Layer 3 of a small transformer language model trained on English Wikipedia (8 layers, counted from 0, width 128).
A neuron adds its activation times its output weights to the MLP's output. To switch it off is to set its activation to zero at one token and run the rest of the model.

Output weights of the MLP neurons that the questions are about. A number n stands for n times 0.00057.
n8: -28 7 270 83 57 20 -89 30 187 80 -110 75 -185 -85 128 88 189 -134 -108 -49 17 -196 -62 -92 63 46 43 85 293 65 -7 44 13 -41 109 -156 64 -214 -58 225 -33 -188 -23 194 132 -246 -327 -73 109 -100 -121 104 -140 -49 -14 122 -51 -136 60 37 43 100 -15 -75 39 -25 150 179 34 111 -90 -141 -162 233 25 90 117 -16 -56 -264 21 -72 60 -167 -106 167 71 -178 -165 81 -98 -85 -173 50 -84 113 72 214 19 -83 -116 173 3 213 -5 -78 19 -127 -32 -9 -89 88 -27 212 5 -54 -13 -59 -86 172 -142 -49 12 14 -59 118 80 160
n19: 67 66 214 364 50 4 -123 -89 49 168 34 132 352 83 31 -346 131 37 63 -84 160 -30 -34 199 192 -160 18 -3 -2 52 34 -41 -2 50 10 -109 -219 -98 -8 -3 -38 -111 -2 -77 57 77 -5 -170 75 214 -232 143 146 24 100 178 90 -33 120 -86 -114 28 -27 -52 -200 14 45 157 116 51 -29 208 88 80 -48 79 111 211 -24 -165 121 57 85 145 -135 117 -91 -140 69 -41 -86 20 -8 -48 197 111 53 -70 29 285 -68 97 -25 34 -33 165 44 15 22 70 154 -31 45 156 -79 8 -205 114 -171 -80 -37 -86 -33 -39 -112 -89 16 11
n28: 15 73 -105 236 212 110 -126 16 -115 33 -99 -56 -12 -15 40 76 70 -5 -220 186 -3 -127 -186 -169 -18 -88 170 33 -97 36 -4 6 48 355 -45 -7 38 62 10 -151 -52 22 -40 -12 23 80 -3 -92 -93 -117 0 -98 -53 45 -123 -16 99 29 -209 -26 120 29 133 -85 -224 112 -126 -47 62 89 -270 157 2 37 17 -2 42 116 316 192 0 -115 105 -105 -28 -12 148 5 85 173 -232 -41 117 -105 57 -295 -12 94 264 -22 106 60 -126 -61 -53 -20 -28 -52 -207 -63 174 212 96 46 34 33 -50 -7 76 146 -171 -50 124 147 -9 128 186 80
n37: 131 -9 -23 -95 -100 10 -41 -183 3 -261 82 179 89 -119 2 319 51 28 114 35 102 195 -134 -60 14 -132 -7 -12 -133 -147 -56 -101 -156 -32 1 63 -61 63 21 -160 135 -48 -219 115 214 132 81 122 124 -208 90 117 70 -90 -127 67 2 -18 76 134 -135 -206 -56 49 47 -21 -401 97 117 125 132 32 -275 101 34 -117 124 -80 181 4 70 110 -128 -168 -161 7 -36 -177 114 -119 123 6 -50 -86 89 -39 -86 -36 111 -6 83 -194 33 109 260 61 -111 -64 15 -168 -59 -64 137 -101 -41 -107 162 57 -232 -83 -131 -35 31 72 -131 22 46 -72
n38: 128 169 -102 -76 -7 65 -110 -73 127 -96 212 -96 -66 210 -6 15 63 -184 -55 61 -13 30 -40 -12 251 49 -85 -90 123 -47 60 11 -201 3 53 198 146 61 -45 225 -29 -25 209 147 69 246 111 37 100 74 -61 45 88 143 -27 -12 59 19 -224 -4 -29 -23 93 -137 -94 -74 -34 43 -32 88 51 53 119 -17 241 179 10 -125 242 -316 -102 -230 19 -110 158 63 -57 120 0 -71 26 195 168 14 147 62 46 192 236 -67 -154 170 15 -48 -341 -54 25 278 -260 -26 -192 136 -30 99 -84 -148 -111 55 121 122 -101 29 148 -32 181 120 -61 45
n51: -96 37 67 17 -75 -22 36 -39 109 -70 139 25 468 -44 -120 -62 103 173 148 -22 91 63 -174 -118 -85 -176 88 -46 -189 -57 -64 -166 -13 139 -48 -12 -66 57 68 -99 130 -175 30 -29 160 -174 -47 168 90 -229 87 -105 5 -72 -59 28 -361 108 220 24 119 -44 41 137 8 297 -33 -269 -54 69 11 202 -42 138 262 -73 38 111 -86 -191 189 136 -137 56 -73 -105 -65 3 -7 -32 -140 -19 117 78 118 -126 95 77 -22 29 -124 170 59 72 43 -131 33 127 47 -146 231 -188 89 -145 91 -145 -87 -137 7 -272 111 -30 -99 25 300 -2 138 -87
n57: -18 80 -233 -186 36 -3 -5 52 31 -80 -98 227 1 22 -251 73 -47 76 38 -29 -31 89 248 27 45 -57 17 67 -41 -245 -25 37 60 249 41 -24 -81 -101 214 75 164 39 379 -88 37 137 89 -170 35 -51 -24 -231 41 178 18 132 39 74 164 -157 156 -45 136 -221 70 126 23 18 -292 -18 113 17 171 -163 164 -2 -168 -11 24 6 177 30 -53 -202 -84 191 103 -109 -186 239 -85 76 -11 -36 -8 53 67 126 186 72 113 13 -257 53 135 85 -79 -85 59 -25 -174 109 -9 -108 138 169 -35 -128 218 -151 -37 -131 56 -101 -101 93 -106 288
n63: 69 84 -173 -55 19 165 -108 160 175 -78 17 112 131 -5 88 -98 -80 75 4 -21 178 33 134 -67 -14 20 -29 1 148 106 193 -47 -83 -30 -98 147 -92 -39 -183 -8 -243 -105 74 66 -36 6 100 24 139 -111 -220 201 -29 -299 70 -9 -37 -87 -137 184 -5 39 -57 71 46 308 50 43 -215 161 102 2 10 -5 -145 181 -133 179 119 -45 -114 8 251 -79 -141 -56 -117 -149 -212 76 231 34 209 42 88 164 -141 75 62 42 48 -55 -380 -145 -68 -1 26 -251 16 61 -30 -13 -75 -180 34 -363 -66 -207 -54 -10 -174 29 169 255 -90 23 -26 -220
n73: 36 138 -91 54 -99 -4 33 172 -42 -3 -109 22 11 -158 -96 -20 -137 23 116 115 -55 -120 87 35 -139 249 -26 102 66 37 -231 44 -18 -146 -25 196 -80 15 -1 249 -16 -84 101 -95 -20 -48 -82 68 195 42 -261 -210 199 350 131 -223 -58 117 106 -105 35 23 -270 -16 -267 29 88 41 -11 -91 20 95 54 66 32 -124 102 25 -24 -42 159 -3 198 158 135 63 -87 190 -183 100 -15 92 -13 -153 -74 88 -11 -17 -244 -26 -41 212 24 170 -36 -17 14 -14 -197 167 -24 8 -3 78 128 -77 218 -235 114 15 31 -2 103 -248 150 -108 -364 -182
n74: 119 -215 122 4 -67 -170 -33 79 -22 -46 -76 96 35 -174 38 13 -70 60 21 22 346 -106 -141 -46 -79 -94 -4 97 -39 -5 146 -106 160 -220 -16 118 18 49 -151 98 59 -60 157 -85 243 -108 -15 -36 38 -163 -8 16 -17 4 -4 122 -61 236 -95 -18 -24 21 -42 44 22 187 7 -43 31 133 24 208 -112 -42 -11 59 129 64 17 116 -193 2 39 -132 64 -56 55 83 31 -35 -226 -245 -28 73 -145 91 -119 -22 -8 -32 118 -15 -38 94 55 166 117 -13 -155 54 -78 -161 312 -72 -159 -97 79 7 -101 -85 240 17 218 -87 -19 -104 278 -48
n78: -62 -65 18 -45 137 -14 -57 -111 -52 92 -120 -198 -49 -186 75 -256 -31 81 -151 -17 -74 241 22 -66 -22 73 -56 -55 -10 -194 -37 -22 48 -86 66 -193 112 47 -105 59 -34 -233 95 222 138 -275 102 93 -71 -148 39 130 -219 -128 19 96 52 163 266 37 80 -153 -80 58 185 104 48 15 -13 62 -23 -231 -1 -139 -107 -114 -159 92 14 -112 -77 119 -143 -46 -89 165 176 -39 -8 -202 163 -61 -79 -35 -52 152 307 -55 -141 111 70 60 -151 94 -152 -89 -82 68 71 -36 -32 67 -77 63 33 -145 12 19 25 124 -267 -70 -53 173 -140 220 169 -136
n89: 248 235 -182 -332 -111 -87 -56 -53 126 3 -37 69 -196 -29 77 222 -81 117 102 32 -19 54 -85 -133 106 138 -11 -215 178 116 27 128 -8 -92 -74 82 -62 110 -23 -120 56 -24 101 -73 -26 36 87 -55 13 82 -136 176 177 42 -93 124 186 -79 259 171 41 88 216 6 2 49 -18 14 -22 -228 84 81 -88 -143 133 240 206 -47 -9 156 53 26 26 -86 44 -134 8 103 -186 158 -225 112 -104 -2 254 -72 39 -59 32 -3 28 -88 176 157 114 -93 -20 -13 152 89 -121 68 -93 9 291 -88 -166 15 30 41 -37 -98 20 -53 149 55 6 -247
n114: 10 120 5 13 26 49 -49 87 -156 -145 -309 53 -94 -340 186 152 -37 -46 127 177 143 -48 28 -35 -59 88 -76 9 -76 13 259 -35 185 109 -55 0 0 35 107 42 -190 -81 86 -77 -171 182 59 73 -39 108 35 78 -86 29 -71 273 368 112 -282 155 -70 52 91 -75 -254 -163 49 -194 -13 64 52 -41 -277 -65 90 -155 -129 198 -187 -112 57 234 106 -34 -16 68 -175 163 135 33 297 31 25 -47 -154 -24 127 178 -100 -19 154 23 346 -101 116 224 -115 -154 -38 42 -8 33 151 35 -86 12 131 -7 -3 156 -65 139 -62 -13 109 75 -108 -125
n122: 5 149 8 -184 -131 95 -50 -116 -73 -144 157 -142 16 -23 69 136 97 27 -114 86 93 25 -62 -10 -91 426 -46 56 69 26 -235 -91 -238 -116 171 -62 -106 -33 11 114 -81 86 76 209 116 106 30 37 106 -47 55 36 -47 -55 37 -113 238 -29 -30 50 -162 53 -181 -83 -26 -85 23 91 -87 33 30 -15 85 -16 6 -20 -110 27 -75 -60 -60 134 23 -88 61 202 -228 7 -65 141 223 80 -61 106 115 -20 130 87 -170 -107 -129 40 55 40 -226 -106 -4 -196 -69 305 -127 117 -92 69 -19 -114 -216 33 198 -56 -2 9 12 -5 154 -42 -180 -129
n162: -3 135 -61 -64 -135 13 -256 181 -195 82 151 -75 -77 -102 44 33 22 11 -52 54 151 -74 66 157 -12 -18 40 -99 -54 101 -34 -57 116 120 -304 -50 163 -75 82 96 -192 -195 -31 27 -215 45 -139 -4 -225 -219 185 70 36 146 253 -55 -137 85 -130 -174 80 -143 77 176 -45 -115 -99 9 46 -96 172 27 123 -110 229 -97 -143 50 -27 226 -19 66 -101 -77 77 -265 -32 -99 94 -21 128 38 184 -22 49 139 146 191 200 -46 55 -36 105 51 114 -28 -106 -143 -26 -473 199 25 1 95 -17 -13 -229 136 -40 -62 -196 104 -13 33 -60 -18 102 -31
n177: -56 15 -151 -18 1 60 35 -77 170 130 -20 -4 -67 -24 -56 100 -28 -36 -110 -92 -148 -247 188 170 -148 126 78 65 -15 95 -99 -13 -164 -163 100 -119 -259 -18 -103 13 -92 -159 5 -155 175 -7 -47 -24 67 177 107 158 67 -206 161 -131 31 100 45 97 150 -148 -11 54 -32 -78 107 63 141 -54 60 -81 -3 56 -10 168 -98 -210 -13 -9 114 -31 4 -98 189 68 20 368 -264 -142 15 82 -116 72 66 319 111 -243 -77 -8 -21 -189 -247 9 6 -158 72 -36 105 244 -32 -32 -197 154 63 -4 -31 45 180 -46 163 -42 -204 149 49 36 -102 -160

Each question names a token from some text and the token that comes next. It shows the activations a of the neurons there, in the order above. A number n stands for n times 0.064.

Then comes g, the gradient of the next token's log-probability with respect to the MLP's output, scaled to length 1. A neuron's effect is roughly proportional to its activation times (output weights . g). A number n stands for n times 0.00076.

"Comp", then "osition"
a: 0 1 -38 7 -5 0 -4 2 -1 -19 -12 -4 1 -13 3 31
g: -1 -47 66 130 -18 116 -20 -116 -74 -9 -3 -95 -119 154 -23 276 -45 3 -24 89 209 -111 219 182 137 -201 58 5 41 -134 51 -99 153 37 -118 30 17 52 74 -5 -58 55 48 -65 178 -59 3 131 -118 177 -296 -161 -133 67 22 -191 -138 10 52 151 -107 115 -211 19 -81 262 1 -60 180 176 62 -139 28 -66 -235 216 19 -18 97 116 -63 9 -287 -29 -36 109 17 -192 -209 -47 -97 113 16 27 25 -27 -82 -191 -109 -90 115 33 -66 40 -219 -31 -301 26 160 -90 33 -39 112 46 -46 132 30 104 72 8 -75 68 41 -109 -120 31 46 -84
Which neuron, switched off, lowers the next token's probability most? n122

"j", then "oo"
a: -13 -7 -26 -49 1 3 -4 3 5 2 -12 -3 -1 -13 5 -5
g: 167 -110 180 -125 -58 70 48 37 -224 -17 146 46 42 35 -49 151 -81 -32 -99 -85 -190 -132 -210 89 -22 -95 14 196 -277 184 -76 -200 91 54 116 -115 39 -166 10 -187 13 -15 -24 132 -14 -158 6 6 94 -2 -3 172 -78 -66 180 189 -12 -1 58 -43 -51 -17 172 87 64 130 70 -108 -54 50 -234 -18 49 -156 -137 28 -101 -78 166 6 169 -64 -39 69 -155 41 -279 -63 -172 -28 30 143 44 -188 87 -103 77 -124 -160 42 14 30 179 -76 43 149 -132 -67 -90 175 -338 -245 118 -128 -33 -62 -46 49 23 83 1 140 -133 26 -32 -73 -62 51
Which neuron, switched off, raises the next token's probability most? n37

" |", then " Pakistan"
a: 1 0 0 0 -3 -3 -5 6 34 7 1 -3 11 -6 10 -2
g: 277 -20 -79 -149 116 52 21 -15 16 -241 79 -148 19 20 -90 -18 -122 200 68 -94 -9 12 26 0 -12 11 -45 -10 4 -172 113 -23 13 -123 -215 52 -13 -34 -85 64 183 282 -154 109 -58 -151 -70 -44 -10 41 -48 71 49 50 171 -10 -263 5 -194 -77 -93 18 -76 -36 -139 -68 -81 14 -357 168 -57 -35 173 -85 -88 17 -108 -70 62 96 145 -233 -35 11 44 -33 -113 -5 228 -112 -40 136 87 -73 282 8 -77 22 -6 -236 -56 80 -142 82 -145 -16 -188 -128 -52 -94 143 -92 -54 280 183 -111 -5 48 41 195 -82 87 69 -3 -119 -118 -31 -56
Which neuron, switched off, lowers the next token's probability most? n73

"an", then " "
a: 1 6 -12 -28 -7 -5 -8 5 6 55 -2 23 0 18 1 -1
g: 35 -45 8 -279 -247 -34 -153 -91 -147 70 56 18 -39 -64 101 -31 -75 183 81 55 52 96 131 -229 190 170 88 -132 89 -30 -36 -160 40 109 60 -44 23 180 180 14 -109 2 -85 -50 20 52 -78 -50 118 94 -123 -64 17 -49 -29 236 147 -122 -96 17 180 73 -76 240 126 96 143 -169 -92 20 -125 76 -151 117 36 68 198 203 -149 -140 -204 -140 -40 -129 174 -236 58 57 -196 164 60 -111 9 -61 -72 33 -82 85 -223 41 -88 70 121 -41 58 18 59 36 -53 186 190 19 -124 240 -88 115 48 -26 72 -9 -183 19 -129 42 54 104 33 97
Which two neurons, each switched off alone, lower its probability most, in order? n89, n37

" ", then "1"
a: 83 21 3 -20 -5 -137 -13 -1 -10 -1 -2 -2 4 -2 -10 -2
g: -1 78 36 -61 -44 3 93 -143 -136 60 114 -87 -48 104 -17 37 -217 -135 -36 -211 -4 -192 3 120 82 -83 13 -57 -92 55 -218 288 86 -60 -189 91 75 -82 18 -156 -103 -43 -31 -4 79 24 -70 -121 155 183 -95 -160 -92 -12 -132 -60 30 46 -208 86 133 -100 97 -150 41 12 287 140 70 -202 145 -33 28 8 14 -92 73 31 2 -47 -88 -114 -146 -187 -109 -111 230 -28 -162 122 -72 -222 164 179 101 -193 162 -81 115 134 -56 -3 -19 15 49 -1 213 -101 75 7 103 -85 -2 5 -247 56 -79 -45 30 -8 229 43 85 -187 -204 178 -54 37
Which neuron, switched off, lowers the next token's probability most? n51

"5", then "0"
a: -8 -4 -21 -2 33 3 3 41 0 5 -79 -8 3 -14 -5 30
g: 65 103 169 -140 128 176 -25 -202 -20 42 -5 -17 168 118 18 173 84 -143 -111 47 -38 -121 78 163 -6 130 -48 303 7 -119 -10 -21 200 -91 25 -15 -6 57 125 109 -6 86 184 -474 209 117 -227 5 28 -4 -88 127 -119 78 232 124 -68 31 98 -11 -37 -41 43 -223 6 115 48 141 63 110 127 20 95 -53 18 -84 20 97 -45 55 46 -41 15 136 22 35 -178 87 -201 20 -87 -204 -187 26 -9 -9 121 -60 -190 -103 -121 -117 58 33 -66 -9 -62 -170 123 37 30 -86 88 98 -157 -88 -122 -83 139 30 138 0 -184 -28 82 -195 38 -82
Which neuron, switched off, raises the next token's probability most? n63

" As", then "if"
a: 4 7 -24 81 4 -4 -1 4 5 29 -37 4 4 0 -3 -2
g: -32 -4 -4 209 76 -97 -124 183 11 -133 -5 114 -11 88 64 157 -107 -179 -136 -284 -145 -36 -18 -122 187 -2 44 -294 -134 6 -80 35 -68 2 238 -16 -30 60 -18 -56 -53 42 158 -56 41 25 -95 85 -21 -10 105 -7 47 17 22 24 -180 -6 -95 -58 -174 -311 150 -6 39 169 -188 176 -95 -140 203 -60 -346 -25 67 -90 81 40 6 31 -43 131 22 138 158 176 -104 -42 -206 -183 -28 204 -15 -71 170 -186 -36 132 60 15 55 65 31 79 95 -21 -146 -14 -19 -18 -275 -140 -45 60 24 46 -44 69 -22 -65 -3 -145 -37 -12 229 168 -15 15
Which neuron, switched off, raises the next token's probability most? n74

" Sal", then "am"
a: 0 0 -6 118 0 -2 -5 -3 0 9 -5 23 -3 -25 -5 -6
g: -22 204 131 -118 152 12 -78 -192 -81 -196 -20 23 11 -35 134 -140 -13 136 -132 -231 86 259 -85 -152 340 32 -29 -236 31 -48 -174 -138 77 -34 -12 -99 -80 -180 -16 34 201 2 156 -27 124 -78 62 -71 -120 -60 -236 50 -3 19 132 140 -41 22 -33 78 -75 152 -65 -260 97 -1 -23 -60 -171 -43 161 -7 180 -33 -35 -123 -48 -154 107 119 -56 -53 -10 -161 -103 -31 -240 23 151 -48 -99 98 -31 -164 -16 28 107 -63 -79 -44 -209 48 117 -110 89 -83 42 58 -25 -45 73 63 115 244 -33 57 -205 95 -64 27 -79 -69 48 12 34 175 154 -185
Which neuron, switched off, raises the next token's probability most? n122

" survey", then " of"
a: -1 -19 4 -3 -3 0 1 0 6 -2 -35 1 7 -10 -5 23
g: -42 -136 207 -139 38 -49 -2 -143 9 146 -27 -3 174 63 24 186 -90 -205 173 -88 140 22 177 4 -55 43 114 -49 150 -90 3 -47 91 -251 30 59 -40 22 -3 -104 63 -76 -89 -111 97 145 -65 7 85 208 78 55 53 19 123 -5 -76 -96 52 29 -165 -55 127 181 -40 -54 257 154 -2 -154 130 98 -128 13 97 -180 -154 183 -82 143 109 136 -40 113 166 -58 7 66 -233 83 -32 108 -126 -20 43 138 -184 0 120 -215 103 -58 -94 -39 -61 -46 165 50 94 -195 -48 -146 -305 -175 49 -118 131 -205 -26 34 -110 -46 -123 45 -21 48 74 259
Which neuron, switched off, lowers the next token's probability most? n177

" Trust", then ":"
a: 0 2 -15 -1 6 -6 -3 1 4 1 -11 -1 33 -32 -4 -6
g: -129 3 15 -88 -9 66 189 30 -129 -22 29 -113 6 -149 95 -53 -61 102 -167 20 98 -3 -22 -295 -97 -1 -19 -87 -57 134 109 -60 18 -82 -1 -127 -87 58 -111 -43 -160 51 101 -17 94 -159 -59 -6 -33 188 -153 132 69 21 -124 98 -17 -87 189 -227 -16 -120 -137 -9 120 40 -89 -45 -254 38 90 -33 -66 -65 255 -134 -299 170 -156 -96 -40 219 11 -10 -68 41 -81 64 -167 29 -13 -60 274 -209 -78 -38 79 208 -52 -77 97 83 177 -61 -216 -150 134 -52 -167 -106 -37 107 -106 24 126 217 19 -145 228 88 150 -42 26 -31 81 -84 -75 -161
Which neuron, switched off, lowers the next token's probability most? n114

"ye", then "-"
a: 74 5 -12 2 5 -3 -10 2 7 42 -3 -5 3 -46 -2 -2
g: -69 -38 -207 -26 -233 73 -148 -20 75 -122 65 -64 30 -195 -109 -48 -81 -73 125 -69 -27 198 -103 48 66 -34 13 -201 142 -46 -10 -18 62 80 10 -62 79 128 125 179 56 108 -47 -41 135 -81 -234 -103 -224 42 -50 -169 -131 -57 -16 126 -71 -101 25 55 -45 -39 114 -97 -112 210 -103 -44 -24 -14 -58 -124 -11 124 222 -127 49 9 -250 7 -46 -97 -29 -258 89 -144 128 34 -57 19 41 81 -17 176 -40 -71 -112 1 -194 -94 -118 187 170 126 -46 139 166 198 -144 -182 103 -296 112 80 -77 -80 3 -47 222 144 24 -65 -87 102 -146 -136 -141 128
Which neuron, switched off, lowers the next token's probability most? n8

"ase", then "em"
a: -2 5 -11 -5 8 -1 -7 -6 13 32 -10 -3 1 -3 -15 -7
g: 31 55 85 53 85 80 37 -32 -131 -271 94 -24 96 -79 147 41 163 -46 -100 -288 180 -4 -22 40 -59 -104 -76 107 102 57 -25 -38 -143 -30 -207 3 99 -63 187 54 77 -82 108 9 165 -52 -98 103 -273 -213 37 60 85 124 4 20 -44 -49 104 95 -63 -10 -10 -30 -374 130 -256 159 177 72 147 -1 -70 198 -11 -167 56 6 83 -40 -10 46 -56 211 57 94 -30 -84 128 -59 101 53 -11 128 -23 -57 273 -46 185 -97 -93 55 50 101 -78 224 0 -63 5 -169 -233 -95 91 230 -70 184 -22 29 2 -49 7 81 188 120 34 32 139 -41
Which neuron, switched off, lowers the next token's probability most? n74

" National", then " Bank"
a: 1 3 4 2 0 1 5 12 27 -8 -3 68 17 14 -2 2
g: 145 -60 -3 -74 120 142 68 -29 65 164 -160 80 3 36 9 -128 -40 169 23 14 142 208 -27 -130 76 70 81 -158 -168 -174 4 33 54 -146 -72 42 10 -74 98 -39 35 115 19 -73 -72 34 348 3 -157 39 -145 -26 -1 -79 -15 142 13 -45 -125 -142 194 139 119 -184 -94 -43 104 197 -135 39 -241 48 -3 -124 -178 -25 31 -82 118 -3 27 101 50 38 -248 -116 -66 307 -268 -8 -48 -79 13 -66 -66 -9 -51 -202 -79 -115 -67 -11 146 64 27 1 -65 -35 -267 55 -203 107 50 10 28 -257 -181 47 -123 234 -86 -110 -158 -54 -125 -47 -3 -9
Which neuron, switched off, lowers the next token's probability most? n89

"on", then " P"
a: -3 4 -14 -4 2 2 1 -4 7 34 9 5 0 -1 -7 10
g: 27 -158 112 -58 125 -1 176 257 46 12 40 19 -74 25 -66 147 -75 119 16 -132 -32 -243 171 102 4 300 -8 22 16 35 -107 -269 96 -21 16 -51 -19 185 212 34 -73 168 90 64 139 -17 10 -135 -38 77 -61 -218 46 -30 53 29 -8 -86 -67 -62 328 -85 -207 -69 138 -36 14 -169 1 219 -84 65 71 5 47 -91 67 -81 57 -100 119 -23 -35 -170 -43 -35 44 -14 -223 -92 16 138 -63 -242 42 126 -331 75 -76 -26 121 97 99 -9 -134 27 -43 71 99 58 28 -80 105 -278 -199 50 24 -101 -14 -19 182 -72 -45 97 151 -169 -72 47
Which neuron, switched off, lowers the next token's probability most? n74

" ", then " Hig"
a: -5 -6 3 3 11 77 154 -9 4 37 2 17 -2 -7 -200 3
g: 282 66 50 -170 168 -152 82 59 66 -180 -70 252 -121 -85 292 109 -151 186 9 -193 -29 0 -31 -95 -150 35 104 164 -20 -174 224 -82 63 39 -124 4 -17 108 150 51 -17 21 100 92 -66 68 69 -125 -259 -27 -182 -14 -81 -71 -19 84 29 -42 98 -37 -84 -194 139 22 -73 -113 -191 -154 -118 118 -53 98 166 -124 -5 -25 11 70 220 -6 31 -122 116 7 -81 71 189 76 213 -52 13 -52 -15 -387 -187 -20 145 54 -13 -9 42 -238 -124 11 -82 49 63 -161 37 3 41 24 113 -92 -54 -31 -64 -108 42 9 -93 17 170 62 -26 -17 -30 100
Which neuron, switched off, raises the next token's probability most? n51

" Net", then "fl"
a: -5 1 11 12 -2 -6 -3 -1 -5 -10 -25 44 1 14 6 -9
g: 178 20 110 18 67 7 -61 -95 -102 122 118 -39 -38 216 -179 207 199 -31 4 -92 -136 -378 -121 -115 -32 44 -56 160 -18 -32 -24 -54 -24 -18 221 -59 60 283 30 -40 -49 236 -126 130 151 -69 114 26 34 -35 147 101 43 3 53 -54 -70 6 26 8 -222 -113 -196 361 -16 -55 20 31 -16 19 46 -64 123 -48 252 68 98 -83 -222 186 160 -12 93 42 -48 -86 -134 54 -8 4 74 -40 228 -78 44 -66 212 12 -2 54 0 -85 177 -165 205 2 8 -43 -15 -23 133 254 36 13 83 -46 36 -114 90 -11 -177 104 32 -94 82 -37 -79 -78
Which neuron, switched off, lowers the next token's probability most? n78

" J", then "i"
a: -33 -2 35 -47 0 -3 2 7 -3 1 6 3 0 18 -2 -1
g: -35 -118 -75 -6 90 -113 -23 -6 -1 -48 89 -86 -88 66 60 44 114 -76 185 -1 259 -32 -45 61 80 119 33 -202 241 176 95 -111 40 64 -204 58 24 99 -68 151 342 36 -121 -66 -353 115 194 120 -107 21 -70 -26 79 13 -166 4 -190 -23 -33 147 -51 -159 -108 -90 25 -73 28 -96 -139 3 -116 139 -102 28 52 -91 -1 176 -74 5 46 19 -78 9 -37 -108 7 161 125 39 217 67 92 -40 -107 169 81 33 40 17 -8 37 -16 156 156 -152 -140 -51 150 -29 116 16 -20 93 -31 -109 -110 18 -40 -358 312 -222 46 135 -45 -25 85 -58
Which neuron, switched off, lowers the next token's probability most? n8

" |", then " GF"
a: 0 -2 1 -1 9 48 -8 3 0 14 -3 12 -2 -17 -4 -2
g: 24 -112 6 -54 -139 6 36 -44 -55 -74 309 80 -13 188 -69 -86 -29 67 -121 -21 -49 -120 -13 239 7 -91 -48 -143 189 6 38 -38 0 -19 96 -233 212 109 203 333 -24 -19 -48 -9 82 12 47 127 -1 -186 80 -33 -65 -102 -123 4 26 214 49 54 56 -9 109 -101 -196 254 173 -39 -172 -182 109 61 -53 -82 202 64 118 -190 -113 -54 51 122 95 85 56 95 -16 -60 48 -5 137 49 105 -96 -47 16 8 88 -42 15 5 237 -261 -226 -10 9 50 -158 -207 142 25 69 -240 141 3 -194 -18 -91 -110 52 49 -74 8 94 70 193 108 -18
Which two neurons, each switched off alone, lower its probability most, in order? n51, n38

"o", then " ("
a: 11 -1 -7 -2 1 4 -5 5 4 -3 -5 2 0 -34 41 39
g: -1 -42 83 -151 58 100 59 -57 -68 -89 280 -19 -125 142 88 61 -31 54 58 -64 -13 -195 -15 99 90 98 -108 201 132 49 -79 -126 363 54 69 140 43 144 -131 178 -24 -88 -185 -119 21 -70 3 -110 -105 -12 -54 -190 -114 -58 -27 130 19 -42 21 -117 234 -155 13 45 64 -46 98 -86 -97 -14 -49 -151 -68 54 90 -39 20 -30 -12 -11 -11 82 35 -55 -113 210 172 -25 -252 129 -43 104 68 -131 55 197 -126 160 57 -286 -155 31 -28 -112 -87 -45 131 183 75 155 231 71 -144 -42 -59 57 114 -240 226 -39 48 -44 -121 155 73 18 -119 160
Which two neurons, each switched off alone, lower its probability most, in order? n177, n8

"===\n\n", then "K"
a: 3 -29 -3 -5 50 2 238 9 6 18 -7 -3 0 -2 12 5
g: 75 17 -39 -29 127 -79 177 183 -143 165 -43 64 179 1 -40 -30 -18 44 109 -23 202 239 103 67 -2 71 13 214 -101 -186 33 64 69 -109 -48 93 8 -155 -27 36 31 -35 -99 66 9 65 -9 57 204 37 -44 50 -48 68 -53 -50 -158 122 30 -86 -19 -35 145 -128 218 -130 -15 240 63 -275 23 -185 76 -121 -223 24 78 -98 66 -39 15 151 -37 84 -78 -45 40 85 124 38 169 -96 33 51 86 -8 83 30 134 -41 -71 -19 18 131 -20 -129 -222 -82 173 -104 -101 -45 8 -143 204 -7 237 169 210 -4 290 -147 -120 -219 153 -17 -4 305
Which neuron, switched off, lowers the next token's probability most? n57

"ourney", then ".\n"
a: 99 -1 -7 -3 7 -5 -4 -2 12 0 -8 3 1 -6 2 50
g: 24 43 2 148 -32 8 81 64 26 -227 -104 -127 -100 -41 273 -1 -13 -71 -9 -21 35 -66 -239 -83 -110 86 44 -154 11 -215 21 -37 -135 -48 148 -6 9 36 -145 208 26 -36 -229 21 -111 -125 78 -57 -3 -153 154 11 -144 113 107 133 91 128 86 -2 68 35 35 -57 -210 -130 69 155 -1 39 309 113 -45 15 177 83 40 -167 -18 -47 4 -59 5 110 112 -77 8 85 -168 -80 102 22 -194 -177 -64 -50 -203 52 -94 -204 -51 -26 103 -15 231 -16 139 -43 228 77 120 -185 46 89 121 80 -193 208 120 154 1 68 19 59 -101 214 34 261
Which two neurons, each switched off alone, lower its probability most, in order? n8, n177

".", then " \""
a: 2 -9 4 1 28 5 130 0 5 24 4 -2 7 -8 -1 -7
g: 156 268 -8 43 110 -28 -6 20 -36 -25 47 -1 3 -10 153 103 69 -26 117 75 -15 180 -160 -7 87 49 -83 32 34 71 -52 -44 39 149 -68 -69 -67 101 -93 15 -43 -203 -11 209 85 -72 -95 25 16 59 -78 -254 -6 50 -22 258 24 -134 -118 85 95 -314 197 -77 191 151 254 -198 166 107 88 -31 -23 198 -230 43 90 135 -12 92 4 -200 -36 48 111 -35 35 -56 -71 -21 19 -78 297 22 189 28 278 -16 5 54 22 91 -136 -151 63 -102 -140 -96 137 149 -4 156 20 130 -74 -178 5 -72 -171 -67 -121 -24 97 97 57 183 82 -139
Which neuron, switched off, raises the next token's probability most? n57

" Air", then "lines"
a: 3 0 2 20 4 4 6 7 25 -9 0 0 -1 -17 -4 0
g: -97 153 68 50 -125 30 -211 -79 85 61 54 78 74 52 -150 323 178 55 45 172 124 -141 -75 -93 134 -207 -124 96 -100 99 79 -65 39 -23 284 -148 139 17 -42 120 33 -81 -10 -84 182 39 -144 180 204 -121 187 169 54 -13 32 -232 83 105 24 -72 -6 149 96 -140 -23 171 148 4 14 99 -231 75 129 18 -84 -58 50 -45 -116 -54 -15 10 108 -122 18 153 -157 60 -79 -106 38 -10 -73 24 212 195 91 42 213 -91 80 -156 135 -55 -40 3 -96 -96 146 -146 100 -71 -165 46 -63 -102 -46 59 -252 18 137 33 204 125 12 36 -23 16
Which neuron, switched off, raises the next token's probability most? n73

"p", then "ion"
a: -9 -8 -12 0 -4 -2 -1 -9 0 -5 -15 -5 -2 -22 3 -3
g: -124 40 105 -89 -25 -88 -47 24 -7 14 -84 54 34 -24 -31 67 -303 112 -76 69 -47 -61 92 104 -21 -21 -92 -186 -54 -31 95 -108 -358 251 210 -29 -17 -18 53 -47 -84 -206 90 -61 19 -16 -96 43 378 -31 -109 100 164 46 -14 203 -16 2 -203 169 85 -155 9 45 -62 5 -82 250 125 -99 -39 -110 -106 -70 -130 57 -67 -223 -38 -142 -154 -94 71 -69 68 -182 85 -56 -90 -177 1 0 -92 13 -53 -164 -153 -64 197 134 126 -79 -29 48 56 19 -5 -111 -98 204 -8 -51 23 87 -151 32 -92 -23 -179 -51 322 93 29 1 78 96 -19 -168
Which neuron, switched off, lowers the next token's probability most? n78